Layer 9 of a small transformer language model trained on English Wikipedia (24 layers, counted from 0, width 96).
Take only the direct path to the model's output, skipping the later layers: a vector added to the residual stream pushes a token's score in proportion to its dot product with that token's output vector.

Output vectors of the tokens that the questions are about. A number n stands for (n - 500) times 0.0025.
" County": 442,584,432,392,395,600,463,402,762,608,506,539,358,492,442,341,472,561,566,384,610,293,385,607,388,531,484,485,443,468,623,506,500,490,756,541,406,624,676,450,503,638,378,450,434,503,503,327,543,294,307,518,372,428,510,532,428,394,347,412,714,622,390,336,405,625,591,529,464,517,488,442,529,600,473,449,438,541,410,600,378,605,445,315,546,363,385,478,497,429,466,506,518,592,354,522
"eg": 523,568,691,304,641,527,531,561,710,548,456,625,323,448,528,418,362,461,550,383,500,517,248,561,253,396,521,190,562,434,527,610,552,406,566,574,504,630,450,633,381,631,411,357,381,482,357,322,426,559,214,595,328,389,500,546,581,538,487,523,496,514,480,388,325,508,773,505,398,572,500,180,413,762,332,331,492,324,419,591,222,540,500,684,574,621,445,190,373,391,390,521,374,444,300,443
"resent": 512,240,492,445,460,459,323,600,888,576,530,738,206,254,552,334,773,281,439,467,628,564,457,509,350,447,272,560,269,568,685,747,264,504,648,459,513,278,548,485,466,541,401,399,310,315,578,509,449,278,302,641,66,656,684,624,526,647,472,377,640,662,629,332,425,510,445,714,654,661,786,196,376,522,232,388,306,537,230,494,461,666,417,491,748,367,289,272,451,343,426,613,200,480,270,613
"if": 686,627,360,484,398,372,364,531,468,500,617,593,448,341,405,622,565,260,643,398,698,254,359,474,435,640,509,490,401,570,594,607,293,418,478,443,493,434,510,555,608,604,440,481,594,610,568,322,346,553,273,679,473,500,410,322,339,510,410,425,683,457,645,445,645,173,378,530,548,626,424,386,641,447,393,390,483,541,427,529,504,568,622,702,536,531,627,560,470,582,460,346,431,522,492,460
" Award": 386,461,457,255,456,540,388,547,710,430,835,647,381,469,581,197,587,366,646,433,529,399,415,593,416,697,387,478,438,734,419,594,624,332,455,686,833,389,612,633,453,516,260,464,419,521,429,497,394,285,429,477,341,730,351,682,550,392,321,344,592,524,614,319,527,439,635,542,572,572,652,426,377,635,363,509,438,399,390,609,552,590,597,433,583,688,408,371,475,533,243,482,239,552,449,468
"′": 460,415,507,520,540,563,425,700,511,522,739,649,359,455,496,458,825,538,349,520,669,333,466,472,271,472,267,418,437,480,471,457,500,543,676,463,559,393,924,351,288,671,557,441,546,441,535,477,521,348,280,463,303,580,575,540,690,588,405,377,434,773,554,249,391,437,488,515,674,518,562,108,390,464,454,541,381,516,26,813,313,663,368,508,817,426,425,244,734,408,206,527,234,527,235,590
" species": 629,662,663,455,385,508,507,450,647,481,715,689,316,442,448,473,572,377,491,311,593,445,302,586,400,476,294,344,299,633,787,455,347,412,612,635,430,453,640,297,531,607,436,435,225,387,451,492,478,229,307,741,320,504,588,697,524,400,544,451,584,783,359,418,593,519,521,622,710,600,621,500,246,673,336,528,651,445,382,793,243,776,329,580,622,572,601,239,611,286,134,247,362,550,268,389
"act": 503,418,588,550,360,421,647,274,570,413,527,457,442,613,464,423,537,235,439,462,369,418,453,537,410,419,477,584,285,634,424,692,320,473,644,573,405,681,532,400,574,550,275,530,565,560,541,231,410,458,349,672,589,565,377,513,537,507,539,391,447,708,433,462,597,423,634,689,639,694,425,443,243,726,178,562,515,416,375,428,418,500,506,570,735,630,381,425,673,360,588,330,382,489,369,559
"ether": 665,488,404,377,791,355,365,804,709,530,819,686,477,685,550,396,590,391,822,619,526,479,403,599,219,556,282,232,344,623,514,768,361,601,619,651,387,458,587,446,391,554,517,517,210,543,315,391,519,326,254,491,613,270,571,702,288,348,308,651,589,432,359,269,627,853,451,584,582,652,532,183,489,557,473,459,630,446,258,429,352,726,359,475,759,460,590,521,461,544,198,631,365,515,215,602
" years": 430,619,465,514,344,651,467,581,630,538,563,476,380,460,533,399,699,627,464,547,804,326,302,526,531,575,331,492,310,423,829,455,359,534,595,570,523,444,641,697,525,719,328,444,339,205,645,398,658,562,416,663,469,492,435,605,711,359,450,403,422,682,630,420,541,568,437,471,516,504,683,447,123,804,353,507,474,469,114,576,242,573,465,563,751,489,629,515,474,295,317,404,255,538,466,553
"est": 286,462,571,586,633,585,515,536,495,484,594,504,463,453,463,304,355,357,541,413,646,403,403,357,362,462,673,449,414,450,374,709,203,594,412,601,314,635,375,588,542,583,436,476,481,521,569,402,506,634,388,714,409,407,295,544,545,578,398,692,483,591,260,481,638,551,725,768,548,557,706,451,491,694,541,334,471,409,355,417,408,635,591,589,491,715,586,621,539,292,558,455,539,465,284,659
"illion": 463,641,562,534,547,335,394,677,701,277,535,504,318,541,710,337,866,599,533,245,605,492,323,476,208,719,578,370,347,456,525,401,561,574,644,443,693,545,598,460,233,648,244,539,504,376,500,546,563,632,325,687,500,613,439,585,627,538,284,439,357,674,486,373,362,455,508,531,722,702,616,232,306,651,600,561,414,406,242,535,591,690,288,327,527,518,530,318,476,302,446,384,201,438,358,572
" $": 543,587,538,523,519,558,514,664,707,376,692,415,314,444,473,508,517,354,613,286,463,575,456,413,413,553,346,400,334,544,497,609,490,461,600,574,312,473,534,673,326,585,427,565,364,583,240,334,644,464,558,566,489,464,255,725,442,646,447,560,500,602,463,493,348,380,364,703,637,547,612,492,433,481,487,540,547,422,365,555,335,676,456,531,631,515,444,416,691,462,363,408,430,755,428,522
"urg": 520,730,663,483,384,346,290,355,646,538,579,533,245,443,575,359,527,479,545,474,671,433,229,385,443,420,453,460,343,603,638,672,464,248,681,587,630,491,489,438,531,456,207,486,478,340,473,558,606,443,278,641,162,478,642,456,762,549,481,439,610,559,471,418,462,397,660,454,489,611,567,256,433,652,304,418,447,387,326,725,442,495,542,455,715,408,523,551,511,337,351,503,461,653,446,595
"aving": 709,565,489,491,305,582,246,586,547,497,581,827,299,402,493,434,679,418,411,438,595,613,426,629,584,508,399,461,280,515,492,541,496,579,740,382,435,457,595,679,425,643,193,432,313,383,324,581,436,562,293,416,545,346,408,529,616,557,490,367,616,654,552,297,529,560,314,633,476,673,689,245,365,753,504,326,431,409,317,600,328,573,312,448,800,479,442,596,614,374,298,653,220,589,200,610
"eneral": 440,665,479,223,316,321,413,929,671,618,884,774,318,321,482,304,681,478,724,563,605,491,328,619,388,450,226,282,361,630,495,789,452,373,537,670,606,721,649,458,350,740,345,536,437,400,319,562,630,390,273,423,261,305,571,674,464,466,370,588,460,739,591,322,592,656,557,518,687,757,543,429,239,537,254,536,372,372,236,552,334,759,496,599,762,709,348,456,505,555,375,504,146,684,175,444
"rench": 496,567,539,161,400,372,417,442,638,730,644,640,264,607,504,306,591,405,655,319,607,428,348,483,476,537,397,436,320,766,646,600,263,414,581,547,592,660,545,563,395,609,392,492,442,364,340,440,603,432,490,724,189,226,547,716,516,402,323,466,618,608,395,384,517,689,595,754,683,796,447,388,342,722,364,417,669,345,181,500,495,752,229,638,743,535,524,492,596,224,380,553,147,602,334,657

Output weights of attention head 2. The head adds the sum of these rows, row i times number i of z. A number n stands for (n - 500) times 0.0011.
o0: 368,615,443,628,644,482,514,538,474,597,465,532,461,398,702,446,393,589,482,539,644,536,520,358,608,255,514,443,596,630,712,527,433,604,578,423,630,339,556,413,583,736,580,389,428,599,778,482,514,311,574,722,590,522,496,557,426,509,70,422,624,513,590,468,716,239,612,565,551,349,497,554,642,479,427,617,465,504,345,605,574,511,528,637,562,668,482,632,468,561,565,375,475,508,600,468
o1: 566,428,476,569,497,570,507,358,491,806,647,510,651,528,496,514,470,376,544,460,522,442,378,529,564,303,574,606,516,415,365,500,370,458,523,470,521,708,332,671,517,531,361,488,688,469,384,467,599,437,464,573,410,639,435,527,385,361,679,607,455,609,634,575,540,491,546,460,487,589,486,469,560,569,427,454,453,485,530,474,556,587,571,498,613,437,641,471,422,674,285,409,276,864,505,471
o2: 445,563,556,439,564,500,506,504,517,724,753,312,294,434,533,664,587,563,694,545,634,312,296,591,548,364,598,429,603,500,363,485,400,381,463,495,669,579,529,626,463,456,290,617,531,496,488,519,583,499,446,655,631,648,397,740,357,457,398,608,566,401,662,692,528,243,474,356,701,575,337,350,364,642,349,494,673,501,475,400,740,665,485,455,512,516,601,528,441,643,468,474,359,825,461,516
o3: 465,551,272,536,507,703,519,302,930,389,417,443,658,391,541,238,517,498,524,539,610,455,722,435,491,649,482,724,442,446,751,554,421,564,407,492,488,627,508,539,603,591,508,576,440,492,658,542,546,540,299,487,413,450,339,658,278,496,532,582,631,519,279,544,336,537,678,370,472,450,622,510,708,459,578,630,402,582,392,453,335,298,767,569,578,611,549,615,591,495,344,473,508,487,471,467
o4: 567,381,651,586,511,312,702,458,291,608,508,470,619,454,608,505,371,689,336,712,584,491,476,477,509,465,523,419,691,548,550,500,389,293,420,444,567,382,522,472,417,616,530,249,612,601,396,484,380,393,506,445,525,576,540,393,502,503,486,634,589,401,476,478,430,669,514,358,578,378,297,309,653,631,461,440,583,582,532,723,514,416,504,480,544,415,610,481,474,541,447,573,616,539,446,589
o5: 410,282,419,615,496,523,604,483,375,596,322,409,484,495,474,644,470,419,477,494,378,597,239,323,547,428,482,470,533,391,460,709,701,314,465,497,722,612,489,611,358,637,324,389,500,571,466,551,520,464,494,457,548,664,406,497,635,474,476,337,684,591,327,685,512,630,447,531,554,430,231,640,518,703,521,534,410,583,553,395,635,338,454,604,466,500,483,505,399,159,679,433,498,589,779,729
o6: 379,661,607,543,482,732,520,252,974,407,509,266,407,509,722,460,538,253,504,549,547,477,418,635,409,754,479,391,293,386,421,256,451,485,650,577,430,476,174,483,408,383,476,554,622,486,614,415,368,512,446,564,541,201,506,533,559,598,552,627,765,237,605,436,391,622,417,481,455,570,372,443,434,555,566,489,672,745,339,475,545,754,77,665,577,418,659,725,438,703,400,407,659,393,415,280
o7: 690,421,688,662,297,540,358,462,644,409,580,631,419,541,548,544,564,507,545,531,267,502,492,402,576,496,455,719,355,210,551,491,589,620,759,294,433,446,504,576,368,395,709,448,336,273,471,577,426,590,692,382,407,610,571,434,545,406,834,500,448,529,542,410,500,471,195,533,457,493,696,348,439,371,468,626,340,684,518,687,331,598,308,464,499,252,462,369,528,519,445,574,618,455,515,475
o8: 595,626,505,672,533,531,454,721,383,437,651,777,463,482,405,443,563,432,349,407,349,584,664,533,476,450,581,428,586,619,487,301,580,547,342,668,628,486,475,563,694,558,576,637,431,649,566,497,549,589,657,608,465,334,637,616,696,495,531,644,393,876,684,358,534,446,377,480,531,405,853,242,363,641,502,445,535,439,502,643,266,703,639,520,837,491,541,521,785,571,387,399,454,507,462,495
o9: 517,505,567,315,473,312,648,363,401,456,577,389,707,530,251,526,556,469,426,577,440,484,422,393,453,319,355,512,418,498,516,376,644,456,566,463,416,553,279,654,686,622,390,524,549,747,375,446,411,519,567,567,408,316,552,412,659,526,498,426,382,385,321,391,536,597,415,618,511,560,535,690,630,474,613,713,463,512,533,463,543,350,511,468,695,675,644,392,391,474,520,442,487,573,675,637
o10: 540,421,343,382,518,287,695,639,382,292,571,549,478,544,497,448,618,632,529,494,371,456,496,406,350,647,394,573,642,654,394,596,547,480,615,193,496,519,470,383,546,622,532,499,498,567,374,554,677,539,454,498,490,567,681,482,397,433,687,304,399,621,387,516,437,547,482,301,459,358,422,456,417,396,482,502,506,388,648,394,629,566,322,127,220,447,482,740,399,364,591,634,374,599,573,621
o11: 527,455,564,240,558,424,526,737,221,503,678,518,411,465,302,505,507,326,557,342,448,647,386,595,490,533,498,569,418,524,359,529,728,423,601,635,443,600,492,761,461,529,444,572,602,426,334,495,400,484,667,598,389,341,541,313,779,557,554,351,443,659,536,513,657,625,494,477,549,710,481,661,486,399,405,494,547,356,661,387,458,573,421,359,306,532,413,570,480,417,542,483,518,386,338,560
o12: 376,495,359,483,452,506,664,494,392,454,364,345,465,620,532,461,434,513,364,641,356,469,659,405,425,582,424,431,569,612,581,511,490,595,636,425,506,440,568,336,499,496,472,587,556,443,640,521,584,500,420,475,438,553,476,495,428,530,358,506,467,406,406,468,529,448,740,499,575,468,366,651,539,314,512,579,648,491,488,522,584,588,421,362,441,648,548,660,425,420,787,575,327,365,462,503
o13: 439,514,397,570,547,722,461,345,553,390,319,463,479,519,427,366,506,466,310,681,611,375,474,500,509,423,436,749,480,458,675,638,588,621,468,422,377,499,695,588,644,764,376,684,556,567,570,523,491,464,449,456,687,622,652,755,280,531,419,638,527,532,349,472,459,568,569,425,455,312,599,590,476,512,727,691,351,300,347,530,320,465,660,484,425,557,668,400,555,406,704,331,586,467,526,305
o14: 555,380,470,314,483,309,606,468,785,757,523,673,425,647,527,443,474,508,654,519,488,472,582,564,574,328,511,635,386,399,588,438,414,459,249,721,369,564,372,464,468,396,650,485,573,312,500,451,530,440,441,409,325,367,421,512,679,695,832,683,474,416,513,394,381,494,517,451,475,780,251,673,581,334,411,365,576,767,583,590,563,608,415,417,411,452,526,371,436,777,347,689,599,468,282,405
o15: 598,558,395,553,518,577,671,670,805,407,494,339,158,573,263,532,615,390,462,555,542,417,480,424,308,501,459,473,445,423,393,385,564,706,331,676,517,649,687,531,484,462,582,542,393,513,647,502,525,441,498,568,500,439,388,689,419,715,280,507,533,430,485,476,415,378,247,433,554,329,655,261,457,614,549,791,676,466,539,444,506,669,459,565,474,529,684,425,741,568,629,397,529,422,416,482
o16: 523,77,685,611,491,467,413,461,493,626,476,458,447,441,500,580,599,364,739,409,551,536,324,580,618,580,541,559,374,353,390,714,515,368,581,494,386,486,461,588,410,433,375,499,419,381,319,647,345,685,604,602,575,626,572,375,538,409,337,466,601,379,482,658,541,395,498,561,479,476,531,492,514,340,287,434,620,583,420,481,526,455,640,528,456,468,559,315,607,379,520,472,473,655,525,400
o17: 468,329,525,590,605,519,548,549,756,592,435,310,671,397,560,422,476,679,474,506,736,453,455,413,567,435,518,685,774,465,620,698,558,520,628,395,739,439,629,318,374,511,285,375,564,495,309,648,336,633,652,595,458,571,484,652,341,636,545,275,606,344,565,644,507,592,354,365,510,547,534,420,483,580,417,394,499,537,455,460,585,418,377,281,483,618,683,520,670,423,635,468,517,523,473,575
o18: 468,346,410,291,516,384,492,522,550,474,594,685,542,526,248,462,720,468,651,599,522,510,456,557,506,534,380,663,547,289,256,530,683,529,372,531,487,506,448,729,475,470,709,467,513,430,559,604,673,465,465,427,145,679,478,380,790,549,537,294,378,802,420,265,351,522,455,459,448,556,522,435,552,384,425,478,496,405,456,579,533,617,641,493,355,452,274,452,473,571,363,538,553,527,546,508
o19: 569,406,392,667,443,589,453,625,472,684,580,492,445,455,494,496,539,132,652,358,335,548,342,541,542,380,645,494,489,407,362,554,530,352,431,630,624,576,498,415,427,339,349,523,620,511,460,448,542,594,652,589,480,517,215,600,476,519,333,278,596,636,567,750,547,235,628,458,554,621,542,488,650,720,392,544,564,425,670,342,573,646,486,499,550,565,467,572,494,435,473,383,369,797,564,713
o20: 512,443,511,406,580,600,402,461,510,554,553,450,539,564,440,678,473,526,526,637,449,356,395,542,434,552,614,400,415,544,476,519,508,522,614,610,263,558,505,623,666,505,397,433,492,492,439,541,562,657,625,562,397,401,388,487,494,722,295,377,557,454,470,371,672,471,493,485,507,745,507,540,601,555,454,292,524,319,513,429,544,351,397,501,323,636,535,276,365,419,724,410,401,407,550,547
o21: 505,639,391,374,547,683,482,295,375,702,541,572,603,439,516,638,453,461,520,424,648,591,511,528,698,341,529,496,463,438,555,651,424,531,490,637,518,753,451,445,545,837,343,635,572,458,492,588,397,360,366,653,600,467,464,606,270,420,302,435,503,513,577,750,617,524,613,406,558,399,558,705,578,564,449,366,434,265,601,247,497,401,671,627,487,633,548,493,522,580,456,348,358,699,586,463
o22: 554,608,527,413,594,392,594,506,434,598,594,516,560,535,696,514,285,470,658,396,626,450,368,509,641,575,378,446,458,536,483,554,301,297,605,364,389,537,312,518,603,431,470,433,628,373,231,452,310,558,488,542,442,249,698,577,384,545,625,448,440,356,686,672,639,545,677,431,370,530,468,753,435,622,331,444,507,528,539,454,491,521,478,690,488,467,567,590,477,409,456,490,676,313,306,478
o23: 468,518,373,534,508,622,607,468,728,341,534,297,420,437,393,226,434,484,580,380,356,554,654,340,568,663,475,441,326,565,383,511,594,668,448,437,319,575,475,512,589,445,508,624,177,565,619,591,817,517,305,481,643,678,483,512,314,510,176,505,377,648,363,613,559,444,339,569,517,553,716,591,487,437,498,659,502,573,498,378,454,694,436,458,473,280,449,477,301,497,472,382,427,491,610,449
o24: 585,679,558,473,375,464,334,517,418,455,508,689,443,508,544,449,321,305,569,421,298,539,471,606,464,461,609,400,328,519,441,603,409,542,690,482,264,521,379,492,545,621,514,506,514,227,421,487,491,643,535,563,435,192,668,439,559,405,759,528,530,585,735,526,679,417,533,645,455,663,659,677,426,364,510,465,469,380,617,465,439,461,542,690,460,459,319,524,417,438,506,531,671,408,289,421
o25: 597,515,601,614,533,337,448,668,459,460,556,578,433,604,251,481,579,565,501,366,475,497,458,405,611,450,638,473,483,372,507,378,546,589,474,320,519,515,733,677,514,429,655,682,434,382,257,401,580,369,551,486,456,441,524,273,659,514,734,487,638,593,656,333,441,633,353,443,342,385,592,440,450,480,405,520,403,404,465,458,424,378,584,516,296,454,402,484,581,594,337,674,655,503,547,498
o26: 410,514,569,388,576,496,562,644,186,454,423,584,769,459,597,690,549,572,416,429,426,400,800,548,445,533,479,452,669,772,596,431,724,460,474,451,571,321,698,591,558,499,573,521,618,655,404,542,506,532,491,448,446,509,412,373,752,323,437,525,221,564,493,456,708,770,475,535,556,542,511,547,523,541,537,357,453,572,627,683,538,364,556,353,528,475,427,418,363,408,588,566,441,482,629,626
o27: 591,368,587,447,496,369,581,594,289,557,725,385,415,409,376,286,650,545,519,434,583,590,468,556,607,434,375,535,734,416,401,590,372,565,377,476,527,463,472,431,617,506,512,317,525,607,389,687,399,553,651,582,528,619,708,566,315,535,291,378,386,342,600,542,469,291,417,460,562,460,610,368,450,500,436,308,608,600,416,361,638,684,591,436,535,645,523,427,610,501,538,455,413,501,568,423
o28: 564,345,632,287,529,500,692,514,225,745,806,561,592,460,368,520,378,612,480,512,481,507,488,443,209,545,476,278,570,630,383,535,440,388,457,599,252,532,333,555,519,442,281,331,664,672,155,529,377,499,506,447,654,476,663,460,534,523,599,502,346,342,494,669,656,385,683,437,616,609,604,579,620,491,292,446,631,503,571,492,565,531,571,563,550,625,538,452,555,470,581,435,613,532,503,628
o29: 535,704,425,508,408,314,336,442,277,236,511,436,279,717,353,406,445,582,442,387,661,589,244,422,614,326,578,420,444,586,394,312,548,520,545,640,618,423,320,378,643,699,418,722,425,411,560,318,410,521,508,468,736,323,545,425,459,572,540,560,645,490,435,461,280,540,241,510,404,357,360,309,445,538,621,601,420,306,302,276,415,533,171,448,480,383,518,699,599,513,560,633,473,379,512,456
o30: 620,633,614,545,429,247,461,592,553,525,713,615,407,517,443,547,677,570,589,522,441,460,665,447,425,498,508,605,450,419,627,568,476,710,457,494,253,461,599,296,513,491,628,419,389,385,504,563,470,494,534,404,631,612,687,557,405,589,542,584,464,380,564,361,422,328,483,561,348,517,601,586,395,242,548,502,340,459,727,521,543,463,478,542,361,468,522,353,523,651,387,706,709,499,551,449
o31: 333,277,437,458,511,505,498,612,477,460,382,305,658,587,485,344,658,539,428,360,576,625,568,439,446,543,489,648,565,491,488,624,613,583,492,427,707,500,580,548,405,615,466,512,541,517,462,529,468,450,605,434,568,700,548,587,443,604,501,286,582,480,419,337,653,489,653,582,507,567,490,552,501,239,446,453,411,473,403,455,700,392,312,261,285,652,436,631,596,353,597,449,413,330,573,649

Each question shows a token from some text and the vector z that the head gathered there. A number n stands for (n - 500) times 0.012.

"S": 614,401,385,584,587,359,567,451,673,508,456,359,509,622,382,509,382,447,568,451,379,314,449,441,363,639,525,451,549,611,550,547
Which two tokens does it push up most, strongest first? "′", " years"

" c": 386,489,551,597,412,376,564,483,624,369,426,380,354,587,346,684,492,725,455,591,359,615,673,402,476,541,237,741,594,541,542,379
Pushed up most: " species"

"o": 764,576,670,430,580,489,522,283,435,617,411,538,537,516,607,391,414,491,407,588,471,570,739,438,522,566,493,548,588,507,584,520
Pushed up most: "if"

"2": 549,537,498,423,491,518,486,652,326,497,481,483,485,533,474,546,648,360,629,472,511,453,554,673,646,587,374,475,434,375,711,411
Which three tokens does it push up most, strongest first? "resent", " $", " species"

" ar": 397,577,598,412,364,517,473,524,529,553,496,615,462,363,313,616,630,665,484,595,592,465,505,517,445,684,414,756,425,700,391,609
Which two tokens does it push up most, strongest first? "illion", "aving"

"0": 439,594,595,479,393,468,434,657,437,524,549,271,314,618,342,639,514,317,623,490,528,391,514,771,481,583,179,532,429,657,740,370
Pushed down most: "rench"

"rib": 387,607,605,616,575,126,489,735,546,596,458,346,303,721,419,500,521,614,675,217,587,550,445,502,394,575,462,628,426,507,555,287
Pushed up most: "′"

"ive": 459,560,614,647,431,488,510,619,522,538,434,368,311,536,331,651,504,555,489,550,534,547,515,582,430,487,384,449,439,531,532,356
Which three tokens does it push up most, strongest first? " years", " $", " species"

" of": 600,639,716,583,537,419,406,495,504,380,261,296,239,597,509,649,485,603,435,497,478,505,472,421,427,695,301,609,332,727,641,470
Pushed down most: "act"

";": 581,525,526,316,451,353,475,510,582,452,317,575,465,338,537,534,557,529,444,635,549,484,757,385,619,553,423,711,580,514,613,477
Pushed up most: "eneral"

"ourt": 491,590,580,507,382,533,251,425,523,586,530,508,519,568,444,516,543,516,563,610,555,572,353,593,373,480,469,535,531,610,450,639
Pushed up most: " Award"

" with": 514,622,758,539,544,326,526,533,509,493,554,357,377,613,401,608,478,425,470,448,498,541,632,522,478,603,310,415,492,668,621,339
Pushed up most: "ether"

"am": 429,547,512,611,468,432,662,529,314,590,452,375,485,650,493,666,537,482,493,431,539,472,614,476,405,581,184,436,363,644,446,506
Pushed up most: " County"

" O": 815,626,613,389,586,528,515,489,364,624,435,524,456,450,628,214,504,566,605,459,444,530,611,408,462,715,516,581,340,606,540,554
Pushed up most: "urg"

"ata": 522,592,542,497,584,581,493,540,342,611,414,505,569,447,528,393,453,605,533,482,435,446,494,374,335,455,566,662,459,484,520,733
Pushed down most: " species"

"a": 374,475,472,510,233,564,414,519,696,592,448,502,320,594,275,655,543,514,548,700,598,592,525,484,480,598,396,563,536,557,503,330
Which three tokens does it push up most, strongest first? " $", "aving", " years"

"9": 554,566,478,509,410,412,622,786,498,468,640,366,437,529,335,626,617,485,554,611,539,409,431,886,534,524,235,626,396,416,640,434
Which three tokens does it push up most, strongest first? "resent", " $", "illion"

" Char": 686,426,561,722,392,324,419,343,497,539,395,416,501,585,524,658,433,466,429,442,605,679,507,697,436,418,549,408,505,506,602,467
Pushed down most: "aving"

" for": 623,528,640,514,374,378,486,512,510,512,422,366,443,600,245,504,488,513,359,452,493,666,643,491,540,557,292,563,433,739,567,482
Which three tokens does it push up most, strongest first? " years", "if", " species"

" S": 450,634,456,301,334,361,527,706,650,570,425,714,239,383,492,415,554,278,661,529,492,545,697,621,696,755,436,435,487,505,657,296
Pushed up most: "aving"

"es": 481,569,564,533,388,450,513,545,577,548,566,632,418,474,441,615,509,561,505,638,523,476,565,567,481,587,375,453,463,659,445,420
Pushed up most: " $"

"ost": 471,463,579,633,405,201,400,608,535,682,550,562,487,661,427,833,464,495,679,499,750,268,385,580,337,598,370,400,497,624,400,426
Pushed up most: "′"

" p": 440,524,531,562,294,531,431,591,611,515,447,364,351,594,308,729,516,574,477,636,516,617,456,526,503,484,316,560,491,486,558,404
Which three tokens does it push up most, strongest first? " $", " years", " species"

"ing": 408,561,520,684,347,436,620,535,587,512,529,355,393,527,329,643,460,552,605,576,405,555,576,565,427,558,262,554,450,545,402,385
Which two tokens does it push up most, strongest first? " years", " $"

" a": 658,513,628,684,396,293,416,518,464,601,443,335,476,566,477,679,499,556,386,440,503,500,559,661,472,519,282,500,406,736,682,480
Pushed down most: "eg"

" Pro": 482,666,530,534,370,795,496,472,410,374,395,414,403,426,261,485,611,582,402,788,395,724,603,517,481,430,358,656,442,494,490,689
Pushed up most: "act"

"ch": 607,536,589,362,374,563,425,405,224,780,604,546,656,428,373,422,516,306,510,539,647,561,507,670,535,506,350,599,507,707,604,716
Pushed up most: "act"

" Sup": 568,475,563,580,361,386,519,461,586,498,444,574,435,477,514,654,509,566,434,633,526,610,563,581,434,516,517,506,445,661,506,473
Pushed up most: " $"

"ok": 686,507,526,362,695,466,510,441,493,358,345,638,546,346,608,370,547,590,492,617,464,446,684,339,499,544,586,640,411,538,432,536
Pushed up most: "rench"

"==": 477,623,565,521,370,341,482,630,559,566,278,467,319,378,514,664,576,219,719,431,586,514,581,471,580,589,360,537,524,545,639,475
Pushed down most: "illion"

".": 352,497,560,400,438,469,603,619,516,539,662,501,346,507,298,585,512,451,517,595,498,361,601,793,512,613,260,647,493,642,683,355
Pushed up most: " $"

"rest": 487,522,550,481,410,397,357,496,511,699,491,547,520,475,260,673,569,644,581,299,722,403,394,604,437,683,442,718,472,608,405,682
Pushed up most: "illion"

"ations": 223,694,661,470,414,434,470,699,431,662,667,580,248,378,397,645,592,386,829,557,684,535,486,648,337,621,368,513,428,484,438,307
Pushed down most: "est"

"osition": 342,551,502,708,304,508,477,463,565,517,370,536,398,434,469,643,514,513,506,661,533,522,498,567,420,559,469,402,559,373,440,408
Pushed up most: " $"

" ": 589,484,424,463,394,221,526,587,692,570,166,424,479,535,420,665,570,309,468,518,501,330,618,514,646,592,431,469,452,627,691,386
Pushed up most: " species"

"t": 507,577,623,392,609,619,271,374,420,732,399,466,366,683,295,602,523,462,528,503,595,589,458,536,384,501,382,696,480,827,543,516
Pushed down most: "resent"

" both": 322,415,553,339,215,348,763,511,424,478,330,546,380,420,592,602,500,408,436,325,528,357,782,558,739,620,246,473,511,619,655,398
Pushed up most: "ether"

"cy": 242,487,477,495,347,517,561,583,406,902,650,590,496,509,208,463,518,556,553,428,538,489,674,596,503,449,435,700,749,520,460,477
Pushed up most: "act"

"h": 342,598,485,852,294,516,543,487,606,697,456,532,209,799,385,298,331,569,337,690,515,709,629,631,492,456,357,431,821,225,565,222
Pushed up most: "est"

"ott": 281,571,479,654,640,560,530,388,399,422,427,509,434,402,583,256,432,627,556,403,368,484,606,295,372,495,642,598,447,379,330,548
Pushed down most: " $"